Layer 5 of a small transformer language model trained on English Wikipedia (10 layers, counted from 0, width 128). Numbers have three digits each and are written without spaces.
In attention head 4, each number of a token's query is one row of weights dot the token's vector x. The head spreads its attention over the tokens so far by the softmax of query dot key.

Query weights of the head. A number n stands for (n - 500) times 0.00098.
q0: 604494327408506528521463561546442579509526674541485620735656484419633653663538556477603461542515451425503579362582353362465332750506497431360486485409375464321553631517488553591353512429605640650519460609445479553463500481134478530608338681529449516437321449479446503541500598642638473403457417310377390482343628336435326394662464497434360461473423539540633375334445561339519480481374
q1: 608469713458543648305459636618422445564454491554571523638558438536394472537528435522616557460635525428442439229636663444314540607578559486447393523645537516602478442555319550623458592436437391588613588451378577439188560621500479433479467415588460589554514386396615591347419425588488707335394532452598375537701302402599549553503653389540500586506480595420442579573328500518420478569474
q2: 370483629460526457625528570401649632563500709576466321438354529497511480490444429500482548466490608586457629483524627507248620701487520524493668555803582440514520566330409504486271328746616449591486620421731582643546393341592431368583404612562405468500875404583689539691417451391314472725789669517588443338436492357571318290500625563521463486493470414375718608451517409641493376334574
q3: 484572630622668509424473655464375567534624547273585411488419317417361508670558405538539497589552450572550526394465543562455641506556517610483572509576480606377463684628485729461604604412497540494635586488521618662703464331549436474491536482524442563466413566419567409690491386565380376541435606454458377367699541426406670655480369352367349483480599401467637541571421402595485578289659
q4: 335619413598514520466479564582603600696521523531676616695459404564510468593372394687294368559437716496529460704587490395479365437675385480586414431416697486425529577612332439507643735426577665387644739543298602445392617480489489440601360460563556572294463490624570747851497433466490470667510595379372486639738591649480569469546650605361542477592455497407634409320551468384493619608561
q5: 383436324504405496537367354760601297551379358732904673483666229550660382444546496692600464416701592426577443420472376508618660376378333347481608409232492587309343694539606471354614632304644470423508624552259564266390730806325576520369558402382466620405314572488585578227670679607533339581574418480278521757452535762440532429484540319665445407707461528438326390521369525446579722664348
q6: 566640496397492459380500456770678518647376485545575442435403422490696285655462241523489418521511469433556544393431482478538543347412443276517410336394614305300482570566478304492444593607591481546571530341452575545463560678515572526508574342310619291308122396525832463538667474544452583369522231838269654731575768619407475530529485507507427504507553536612300332434386458430455664711548
q7: 500479355427455632693539616539392500352418637500520493337530399373624517573503596568572652236646594395487605555388300383576569364287373566406566514426390612613551450436655297489697455362518636250593400333592679345556576546341416314679385532281478507548367524542493532315766584528518326503454266315377554573466455518579790428514339440434567722407415716403542514465320423347536608627567
q8: 835381454429431590488545625341452713631666661392414496436519504408744469444710467358888445953468237461412095476584595739496524593589606500623237476408453448414613512392544619649636476630425408470434766412407239585464500586432639504621479371308584537461560528672454439421356496516597504536577606366544173568551235585390349344369636512309346412512695388590664645512492710655402473450573
q9: 899519675460360524380618531551580596703553469336252412537793366397367407550636214326480470489435492417331446186419655523640587573489568363323464711488443619357567493540802582417414728655528544500666766546570394378364583422382476211348465450628391409602523508607605364560588326379678363473484399549285635439380571341636337425397450551309666485511526699685669550383477452547520496596710
q10: 765539451599735592658721626608594496206600630622397644604380669347556432375219524221536396546453707479579555461582399603594663624667427586508452646555434205373538357410555296435435779571574574545476580321563577474690278488629430350766725421516512681400630663578442516716390543468302477379552500508504278589642470600619543625259676214371458328462599480424465524747453451808552644427432
q11: 365591726424357297515496396602580557596390677492605268277504709171597504340599656925401417492538624405452684572569345597309542662582538549592467380623681368338786617430639375278712436736592452544370480420531647367539583617966496604568641593464504359489408530401625535599515527516256530443453725568344346470635446723417371512523431737424515553466548427398485519539624504426437537564519
q12: 362414354717509424588551538496720512516182467297463541311670363488606581269587449576393623341711769482579479565409455206699447496625614492440650467758545344581508405480550390633472200462808539272602513442756435680747427394412326575517423885773373453736205188429644302332313604622441434612610555581532573393561505271492627602533653281512664578647536442513662521551634727538462336461517
q13: 404388664143717483280242484426431459473586394428635295440446513647413421311376719408713424376589474622333472476764532537458648474292464766364361508528380683544453228488386508425661396898670602363446446601369548418475228666509734459267521557551564334651301600561509570508569443488713645585648603603629492564258566363544512579500561479577484528572567496691362672484365513612430406260973
q14: 637695364375808340442529384588574558314312450329484427753355580394441540296555529460475305480578456602551504650484674662547480305691746431504527540471310288766647685279562290424372541687491685270276253279483520366342335529322384517766685396693504352319512439492535504577624248371600557377608396625518568471452772504435415530594623492382789762540248500504681434475512582529601730555800
q15: 460697224535552450579377387519496470633380643367434504567557646561668874522468443585454504518519468548504290589410555420235319634478709738468507570440810412415475625586666397345547630523406327401700531489674618558617326630678335583312308511692780608625504511448551625461669572603595474564607648482463465578694598440607559731400586572694323519728613272615620647374598453405546388418652
q16: 607473373749373257280567380547515431382451350608297473703537330438274478584562645496330606628408248463350442496596640613296682455500297405662423334419538694530693232636330641639429561609464496484634469473492383308422342551480343643480319345400350260406512553749629593396481620488508378412652274715390544431485442337402701405420481434462415313538545324445546601289318290355351570508726
q17: 794455488465295734511550327443388466222484428574287548317586311507439467586744458763577478533455423456489429433489352162637537413536511526612539570349437399378704622522576397310391686413516492642604446489682459522466465630429579349488577447516504292688492578324299306566605368576454739582466664482545392731592724627552429527794657390135807399548507478492444394569542378577450453500546
q18: 293442545485395407335377566370489489440423588640226370670719455437611369739490615296466461768399433484451544389296622415799590335507265359545500461383425742439387350545522626466525525607511630458384519583438364549485590441331687467378500364356542298382657547354466518647792668319640609576408493461424444594521800315532478773435489570576430565432436475713322419426636439552336528678463
q19: 481654549701333541416530336518583515563319489349376399504434452614658489522552404594731711479572633773400337275297579507515371454321461518615669678555364426511489393573412223564430572500413390573742596439485554420485369507565204391523533679716477548649409579706477592523551558585390457373382779486245515313659618404415622548561413493554361644411592233775323529485628538651615601391474
q20: 500321584477307511374836615564625611578673637577522537285504466482406379441426380587485435489588389691511452678352565448446456442364543427730644630334424623641618380376645534610418569548820380589326357647489573518188515319484593755596530411385399443630541591386717422630614437388761577301586683442464454449450540691739566439398552481386592353594436173557559218504359527481451450466466
q21: 487484406562737613667622480452642595739542627364612539207300545360359435708481375717545699317504581658572409418413426596549578650550465335663692679718519534787481545364528278496443606704834413542533657406695512667261419669713326627541484516401533666581599500370355584525385385376464480563376548426196651359519611672295520395778378676516401708570450413391350408472655429399742393484652
q22: 627511597515427430486423536434579662593301349616605400352497371243511514479383405481363426683539334380644547489525397326466461667524317564438637581489659731592514596328710441559493347482830402439489526250562688448565626452527511605699474547358292577504511340453440496478694352558424482730449460507741352504454255606405638467436342660286459389507517658434321695839583402504390552548318
q23: 474305736648345426514394465539562493377235354514534514602599425629454574527698430552521442439476500213573673582490408374457630518600426322589556503656629459463436388497664673257500585626507496336656320531409520291500429461420257330093550361482322543656490626628627455489555493423584479538465591497379575452581567573530524390308710521425410507419644500362365604465396627757641420633342
q24: 470639305479573488516521411508652440631406572316461528334477545358496271424554390560533464528696599336653645464528547646454686377391704357431511354375382371504648508504649557289282079464718433576521361632286516485524545459687542279600451059588399553366444714412854419063440669545751265456557468555465624409429557555571401426595584606532500695303360512496300431590342630643570469712423
q25: 462420332382485547340706571633514867598523546302466629721604464362579469658530500405634570587588295428466178462546528518610361515425410605439614271659476617580596547645528547478589737318268600571417684525439427459479602482604400443647525575743429500334599507578396471687482628264628504493418514562434606577503228504452476409451433436521527496212387630634571585572649463619327595416751
q26: 413416301488146508384500465563316488278492427504474538378272425647414403469566555521555443421351467425346392519408523695580857512668549190426328443616511669696608647607403484667545428632428621504358602538275386496352647575622387311375662566299678662757573858538387465448450628445345684212348640560390556447523596402587268338408642453569356301413500535539369508555535452610488593648547
q27: 598763598851741255591541365589387678514333683561450543500250556375518486493413597367384367564464594574510664267700231500538425565507596453636569518555593238600528517479540340523324597555664737558620422413254367570427646545673527518485493603534301422600431360605370404481679445618415518634552504614136466363653504400371388324421456651493444518507560442440525434674676508422597668443648
q28: 418482609424271474700500413445395478591558576451309568638673243666552440439396652637485597393514398348517442571594600573191385255556571262427555689224307411415265510490748419421627407390250553347429578608580450430551440615305508522417489632352523556450377575344648636436562555515449457381441397649432620392358378565379450377532482746601392597472518558686591325541288325227367486534342
q29: 284609141552573551485754546426553401526395760714541602738471688471628589583293516525327470347542570644806500691485353862686421625622407534474373362618474369489710413412400516319611549342476836584500543549473688584512547477637576446417562377377608469343367383409792458666584561372669303439438515500425563644604302565567466512402511508723291564485481466254325554550473432380442537441651
q30: 568351553401420339540698437552461299557546472652496582433459512342500450206651460283553251566374615092549836481662383468603558525554504531337549822445473055477374409610556456549546367576578442492403274626412566515444455500508570409170245361434409427492551406287434604611247789528544308445552548314435516578616299621380527630551543412425439535275565366322468635572560525428226283639552
q31: 539652646589552393528550520368750714512427694433508340432277803338430469344558525565184488631440782465546609480504492573182544530563326420442435449771623284599359488519626743771347608639454424683413521300280754442333271286547322326601533423441542297512298464693276471617625670533235544343635410690199646588610618457460516343420665533548434428484461395517581443291650530467360616538594

Each question shows a short text with each token's key, already scaled and adjusted for position as the last token sees it. A number n stands for (n - 500) times 0.0043.

Then comes the last token's vector x. A number n stands for (n - 500) times 0.0098.

0 "\n": 513502519414307461215908527443550507538383487511409465527521420487459550514510425498505540511418
1 "|": 455487543443303438235894557421553494574441540516380485456506456496453494471492435504499513498409
2 "  ": 516505522540281471291900544415467507524516478485415559468447428537518479571459408593497489576420
3 "|": 487452499502267378249920560445505476530537463553417500451565477562449464527463442530517478533389
4 " La": 462511535457376393336868485489503535502481540502445471502548438525450480479482434562574527473448
5 "ka": 452491506473395429352842518509478543527392479570486481427558344523534445463534428566561525510420
6 "s": 502490555516420425241760456619463485538378542509479432436480385504554425527507359545593457540363
7 "–": 555491530518299476234843464509430476486475492480446474480445437442510440474515399442604493523372
x: 394507570493503609386487443460465467264695417537461230449742586615378670291665493568231696571347695707302415448608438588590576749556618432485603461473518336482517553268642506611557505374458586698450466467428585398406399418575600493504510346547376439639564479365397487524534435411525338476294507505577339318469499703597583478549366570727449463383520404454666505634599428531336492394383
Which two tokens does the last token look at most, in order? 1 "|", 3 "|"

0 "|": 464535512401347403229895534440528481534463526501429456503495421472439509502496441502505543479422
1 "-": 529472587490265458265922506454487509460555496499457473497514396456461546498436486527518473497481
2 "-": 506528556518234430292961534468493507454565503516472510450511406470479548511452469506520426518519
3 "-": 471506526505256391281955529467490510427551508496501507434490425485479533533473476512531426524504
4 "|": 536486539456311361244961558466511472536519502512464507435499457520487498544484426473535465504411
5 "-": 479501577550285459280938520462495504455565497519449471504535395465471533470445479483540454510495
6 "-": 508480553551268442291964515468504506466571500512464519454511391468496552492457461476525416535515
7 "-": 518509525517277395286957510469489510430557501493510510446489416478478544533463474492530421534507
x: 475566484422598528434560390478472224215656476530506360534645637511407643244709498533339580611291602637281412463590400710458616588407478538518646406440440285551537378488629321531600460396550540601465417464570400402496499433524521478640570307511374471758603630559252563522549439318446408529335566494650218376395662606659570395471322676690587578535448466548591558601510373543356474397398
To which token does the last token give the most attention? 3 "-"

0 " The": 502453559413430460288906489530559566477419487481484489545518463462431599453472413487488542535474
1 " Liber": 548508493484419487321844505551529508425466467470481547553534470504397512408521421542523481593469
2 "ti": 527576556506438546342859511525548481408448475501478495556542432526434476481597369470549544554416
3 "ne": 455513549476458461276864551579560445446454472504486467501526480532406499459540363506567457516418
4 " Hotel": 547484538485432465315784558537541471452472504499464438487526441472449529570446395448520457550473
5 " Inf": 492543552472429559361789468549537494400430499534437486548477490524422514443514394471536537579518
6 "ini": 481447555486480491420823536510555524312561499456549507546420474499434440412563408490534618612414
7 "ty": 519475540465448491312807541552519466415509519444516458539504515575442498476500335518573500513368
x: 469652697485663576553506573541462310279737517492296296575696632570522575437602552501229803518370695570278457398587538623561431618427391507465540307409429336648577589377641566515615577365639647718475556324491381457418783504548545530427397491438456507572600411500437671386486543458577383574346433440476522353374586550496604434548412516469359536575540410549655503648587472625553355467327
To which token does the last token give the most attention? 3 "ne"

0 "\n": 513502519414307461215908527443550507538383487511409465527521420487459550514510425498505540511418
1 "|": 455487543443303438235894557421553494574441540516380485456506456496453494471492435504499513498409
2 " Val": 545553561497317422318892562524519594459495503430448517524552406618469513463472475583470535472443
3 "id": 513533487493350519348827555517498500455374459455432478480507415628469477551541398543525607462349
4 " ball": 488478492469344477376737548488488505445460474518368557488547443552509544574499486550418511524409
5 "ots": 490499498450396484243793475638456426390397533467437485514498483502430566586503476511547416447396
6 " |": 493498523493307435219882528465518492508473509571397507476532438488442509489443434466512493463417
7 "  ": 502469514548310479250866495456435476517498447490431538466494447532485516549460455543514434524444
x: 503564484454518642397604588411547420308634556351530414539680573578558737424600482563362763536402618487335504421659451735563579537425562593543686587599531297600514490433519532458487472368648530536405492519522308456540532473489459495544438438533503430687541674447274520427588409448492279523330577448681305352260577689663636340386341519666396623598325441581509590696563445763292315382428
Which token does the last token look at most, and with what share of its attention? 1 "|", with about 40%

0 " |": 491521493417371406209901512462512464516463520522472474549535417476405535471517463482512522476437
1 "\n": 516519525417318445211896532452536493526391471504427459543532425479458558532514433493519529492426
2 "|": 488458551453303434233893563422554487577448538521368487446501460502455494484490423497501502499410
3 "-": 491550618541208493261930524454508501482554485532424468512548393471476533482435491517508467507478
4 "-": 453492573565184463291964557470511507470562506541445509457539406473488526496441477506509425517522
5 "-": 495455525533202404280966549466500516431554517520486512425512424482483504516461479532526427527501
6 "|": 501528544498243355248967584466530483541524504532444514395504475532504463540462415488546449517399
7 "-": 513482560581232456293944529471501506459575517540453480504546392459495523470439481508543441518496
x: 452628501423556482474630408536446249242606424551527351470614531530518689299654446599356599569324600646371406413604364711469528707494454495520627439427477255535516418546665348465609422473525611617463395397551331306599461394584595394590598439518421418785673561616177454515574412385429348420394516453621318436436628562595562415466348662575506597519438419606652611576578401667331518397305
To which token does the last token give the most attention? 5 "-"

0 "|": 464535512401347403229895534440528481534463526501429456503495421472439509502496441502505543479422
1 "  ": 497491521514318458289907518439432490488541467485458547506466424536510502582449444582517467539433
2 "|": 453465497460339355247909535470478429472570461541471474515560468557434485544475472506533491498404
3 "\n": 478503531433310424208911528459517486518404462493443452549533436484461567550501438510526525492419
4 "|": 551502555470309425229891565424542480576453527513377484454510459501454501476491428502500498497411
5 " Turnout": 557453529559243458272829661483560456528504575493426500483524494488416513574504477491399472527430
6 " |": 484509525484328448276924608405556532541435505531435552464525452564457510505435533516449528498475
7 "  ": 509444521560280511282868533424450481525523451484436562507519421567509482525496551585477480497454
x: 504531477446486598346582583437555546293561534375521434558569632570576729507604488581416736445415505457335475436640348774586584540475546518551664574647511304604479475494538532386512505351711550508382566500496246443592580525516489465605454462457514358691572653446199509481570412453474278506407539381651328434247556678628588404309334533615354631558374445606470599692605431771293313366496
To which token does the last token give the most attention? 5 " Turnout"

0 " |": 491521493417371406209901512462512464516463520522472474549535417476405535471517463482512522476437
1 "\n": 516519525417318445211896532452536493526391471504427459543532425479458558532514433493519529492426
2 "|": 488458551453303434233893563422554487577448538521368487446501460502455494484490423497501502499410
3 " 1996": 537474488553308441311874628441534554557514486490425529443427504471520470559427487476538501664470
4 " |": 503481534510332408244903581404555525576504532567430548407521463503464494485426437467490483554420
5 " Mary": 506477544463377392312787563545521522493507528524401497443546488545442492553505389511548419527519
6 " Re": 532468573525463393336769493525440539530475552552395503485493482590473503535552345415510548483460
7 "ill": 522507466500467483338758607501533507428451446561433504456550432552463466476581389430536485452443
x: 519716432398519765546490578285543362455680562376569447505732560567553575490668504457451559559427722541558263299588645683364457536347556462622524333472499247523562499292647638460529485563667625624404435526579353472566517504390515369596417376595496373488686487507323561433520448197660378538360638236512448451507470563529583520480493553641385408427589514484708674592562387624412511536333
Which two tokens does the last token look at most, in order? 1 "\n", 2 "|"

0 " Lac": 537458439425560464408783456575496505425444482458516520554466372493446535520569381451523514528511
1 "son": 486509494437492465337841507578500495443443465545442487534462368494417536520556348453524522579457
2 "-": 496500544508441493269828448526469461475489455546446435486486400495453525504541355446597485557443
3 "No": 493506480461534517412804495530570600409386485494472484550489425509459570467529435523517470573506
4 "el": 457501528447514497379791470573543556454430447527494545529509429516447617499521426502527541554391
5 " |": 524523514473441433216885511446505450520499476532423466516500410484418517483518435453506519524412
6 " 52": 498515487565461404305899491530490491539535522513471472516502416401455583555486516456563434570496
7 ",": 483505507468418385241826583519516487506487478524521464452504426437492564545510521411544419520450
x: 512594402364387454489480491483440454366454518549432204553690673604483695267646474546173547527388587584262417440580489550382535673477496466581503545469379297525748528264607496486481533559516674539462308624491448307455452509446432433548504520536444435822666642584472554397471576479337497474337557272635386441434649609614423471465498489697416667547499383544684624611596455589333287311419
To which token does the last token give the most attention? 7 ","

0 "s": 496523530417433526245862472574582462457401510483495491553477450444442559457500381453544454573431
1 " Valley": 496512534418412467294845490551508467454418453469515459540480412455438520493506422428542491556448
2 " Ra": 513458448432604512386773448609491546449349413501487479524428472510481495563539470489526575551523
3 "ider": 513547516481571496372734474549455474439507385520476529521473381481497499459539433451522517548405
4 "s": 505472525490461485251831490592492435446433469533437466481454426450449523502520324424563464596443
5 ".": 517464525446425458224831550462571483486448522515454469525526475446410531441471428469538496473464
6 " In": 537487536518418490264862521541486532487479523485447480535490433495429544490471434509518482481459
7 " the": 536490557444397415263891512521548531500434545487489514489509482470432591529433418516503527537463
x: 560676431499509494464595576513439367365638591514538348549927525570451598398605542411276593606336703632235492435629366660571653640487477405626565373442548287572642500361569502465548435452631641570422430564505482452374566470458456449496490438479549475678610545550383635643627631477407404479372501414575374323479495698537542550426440490623433813517549333436580676661489580721363414339311
Which two tokens does the last token look at most, in order? 7 " the", 5 "."

0 "ler": 533525506459499495270812495531485465472431456514447497482444489520421540529523323446596481575446
1 " Park": 468505511420485490319744490548518489419461480487484475491500406478425563532529409423536490574463
2 " in": 477521532414399516243821505526530507469429521507439468552477406439415544490479427478539494549464
3 " 1911": 518480509486524474322820616518573511443480491471488483529439422430437594554415477448564492712489
4 " and": 494484554387318509255842511481550506476462564509544479528493458453430557475424377485559486575465
5 " Memorial": 522524546480448398324866546516527492526482595468465461484519411531445508503507382521497503552452
6 " Park": 495520554460423499320759502529539505433451480499484448496519401471425538530513425416507503572505
7 " from": 499516539480405512260798537518543466445459525538442477537469448445473576461489424509512502519459
x: 554759481551473634430594443465430397310534430428490383560722659676453572373630564452257668559298755539206537381681267745436618718500544424634604471484406328491629572376549494496604552459486611548408427526446443475438509442359518533379461536578535399661568578468485640401628527445481390441365415284616237431531553623536630446367400434660374753535515407512696587633543556622430422375420
Which two tokens does the last token look at most, in order? 4 " and", 2 " in"

0 " 4": 468521463462545428360844499539534533460463504470546484501486393415450660573457461507552469600440
1 " games": 425489463397489461283763501601548493402434500468575471578512467411400604540490492416518475594430
2 " to": 483506521396445564297779497568555504419383505484502526548467445420417582430435418441520486571488
3 " 1": 498486528439502527376783472567494554480470471506516519502474374381423677592430493452510461622460
4 " to": 494484537402448564307757492560541509406404517504522542524457441403426615463414428474528475577464
5 " claim": 497527556362575527322751547560565465403490543479529520575538443510365584484424526499514495503428
6 " the": 496476570399448453253867473530553515494419548485537524536509476441399619481446454495535517513471
7 " championship": 502508559474442470318792548541547544420421492491533474558552455447424579517466461460477485590458
x: 475702525564581501446416650449421229421569440403506321595592493552621599359611491582287652632403805663172425535589545520480588578408493339648591448508448282486644628359579563609608606349614663654385532618504489353451481479466430504501362484523589363654689482452318602443486610424468378559397461311520427361509534654667630437279530521430408435587402554403644600547546573781387504394315
Which token does the last token look at most, and with what share of its attention? 6 " the", with about 30%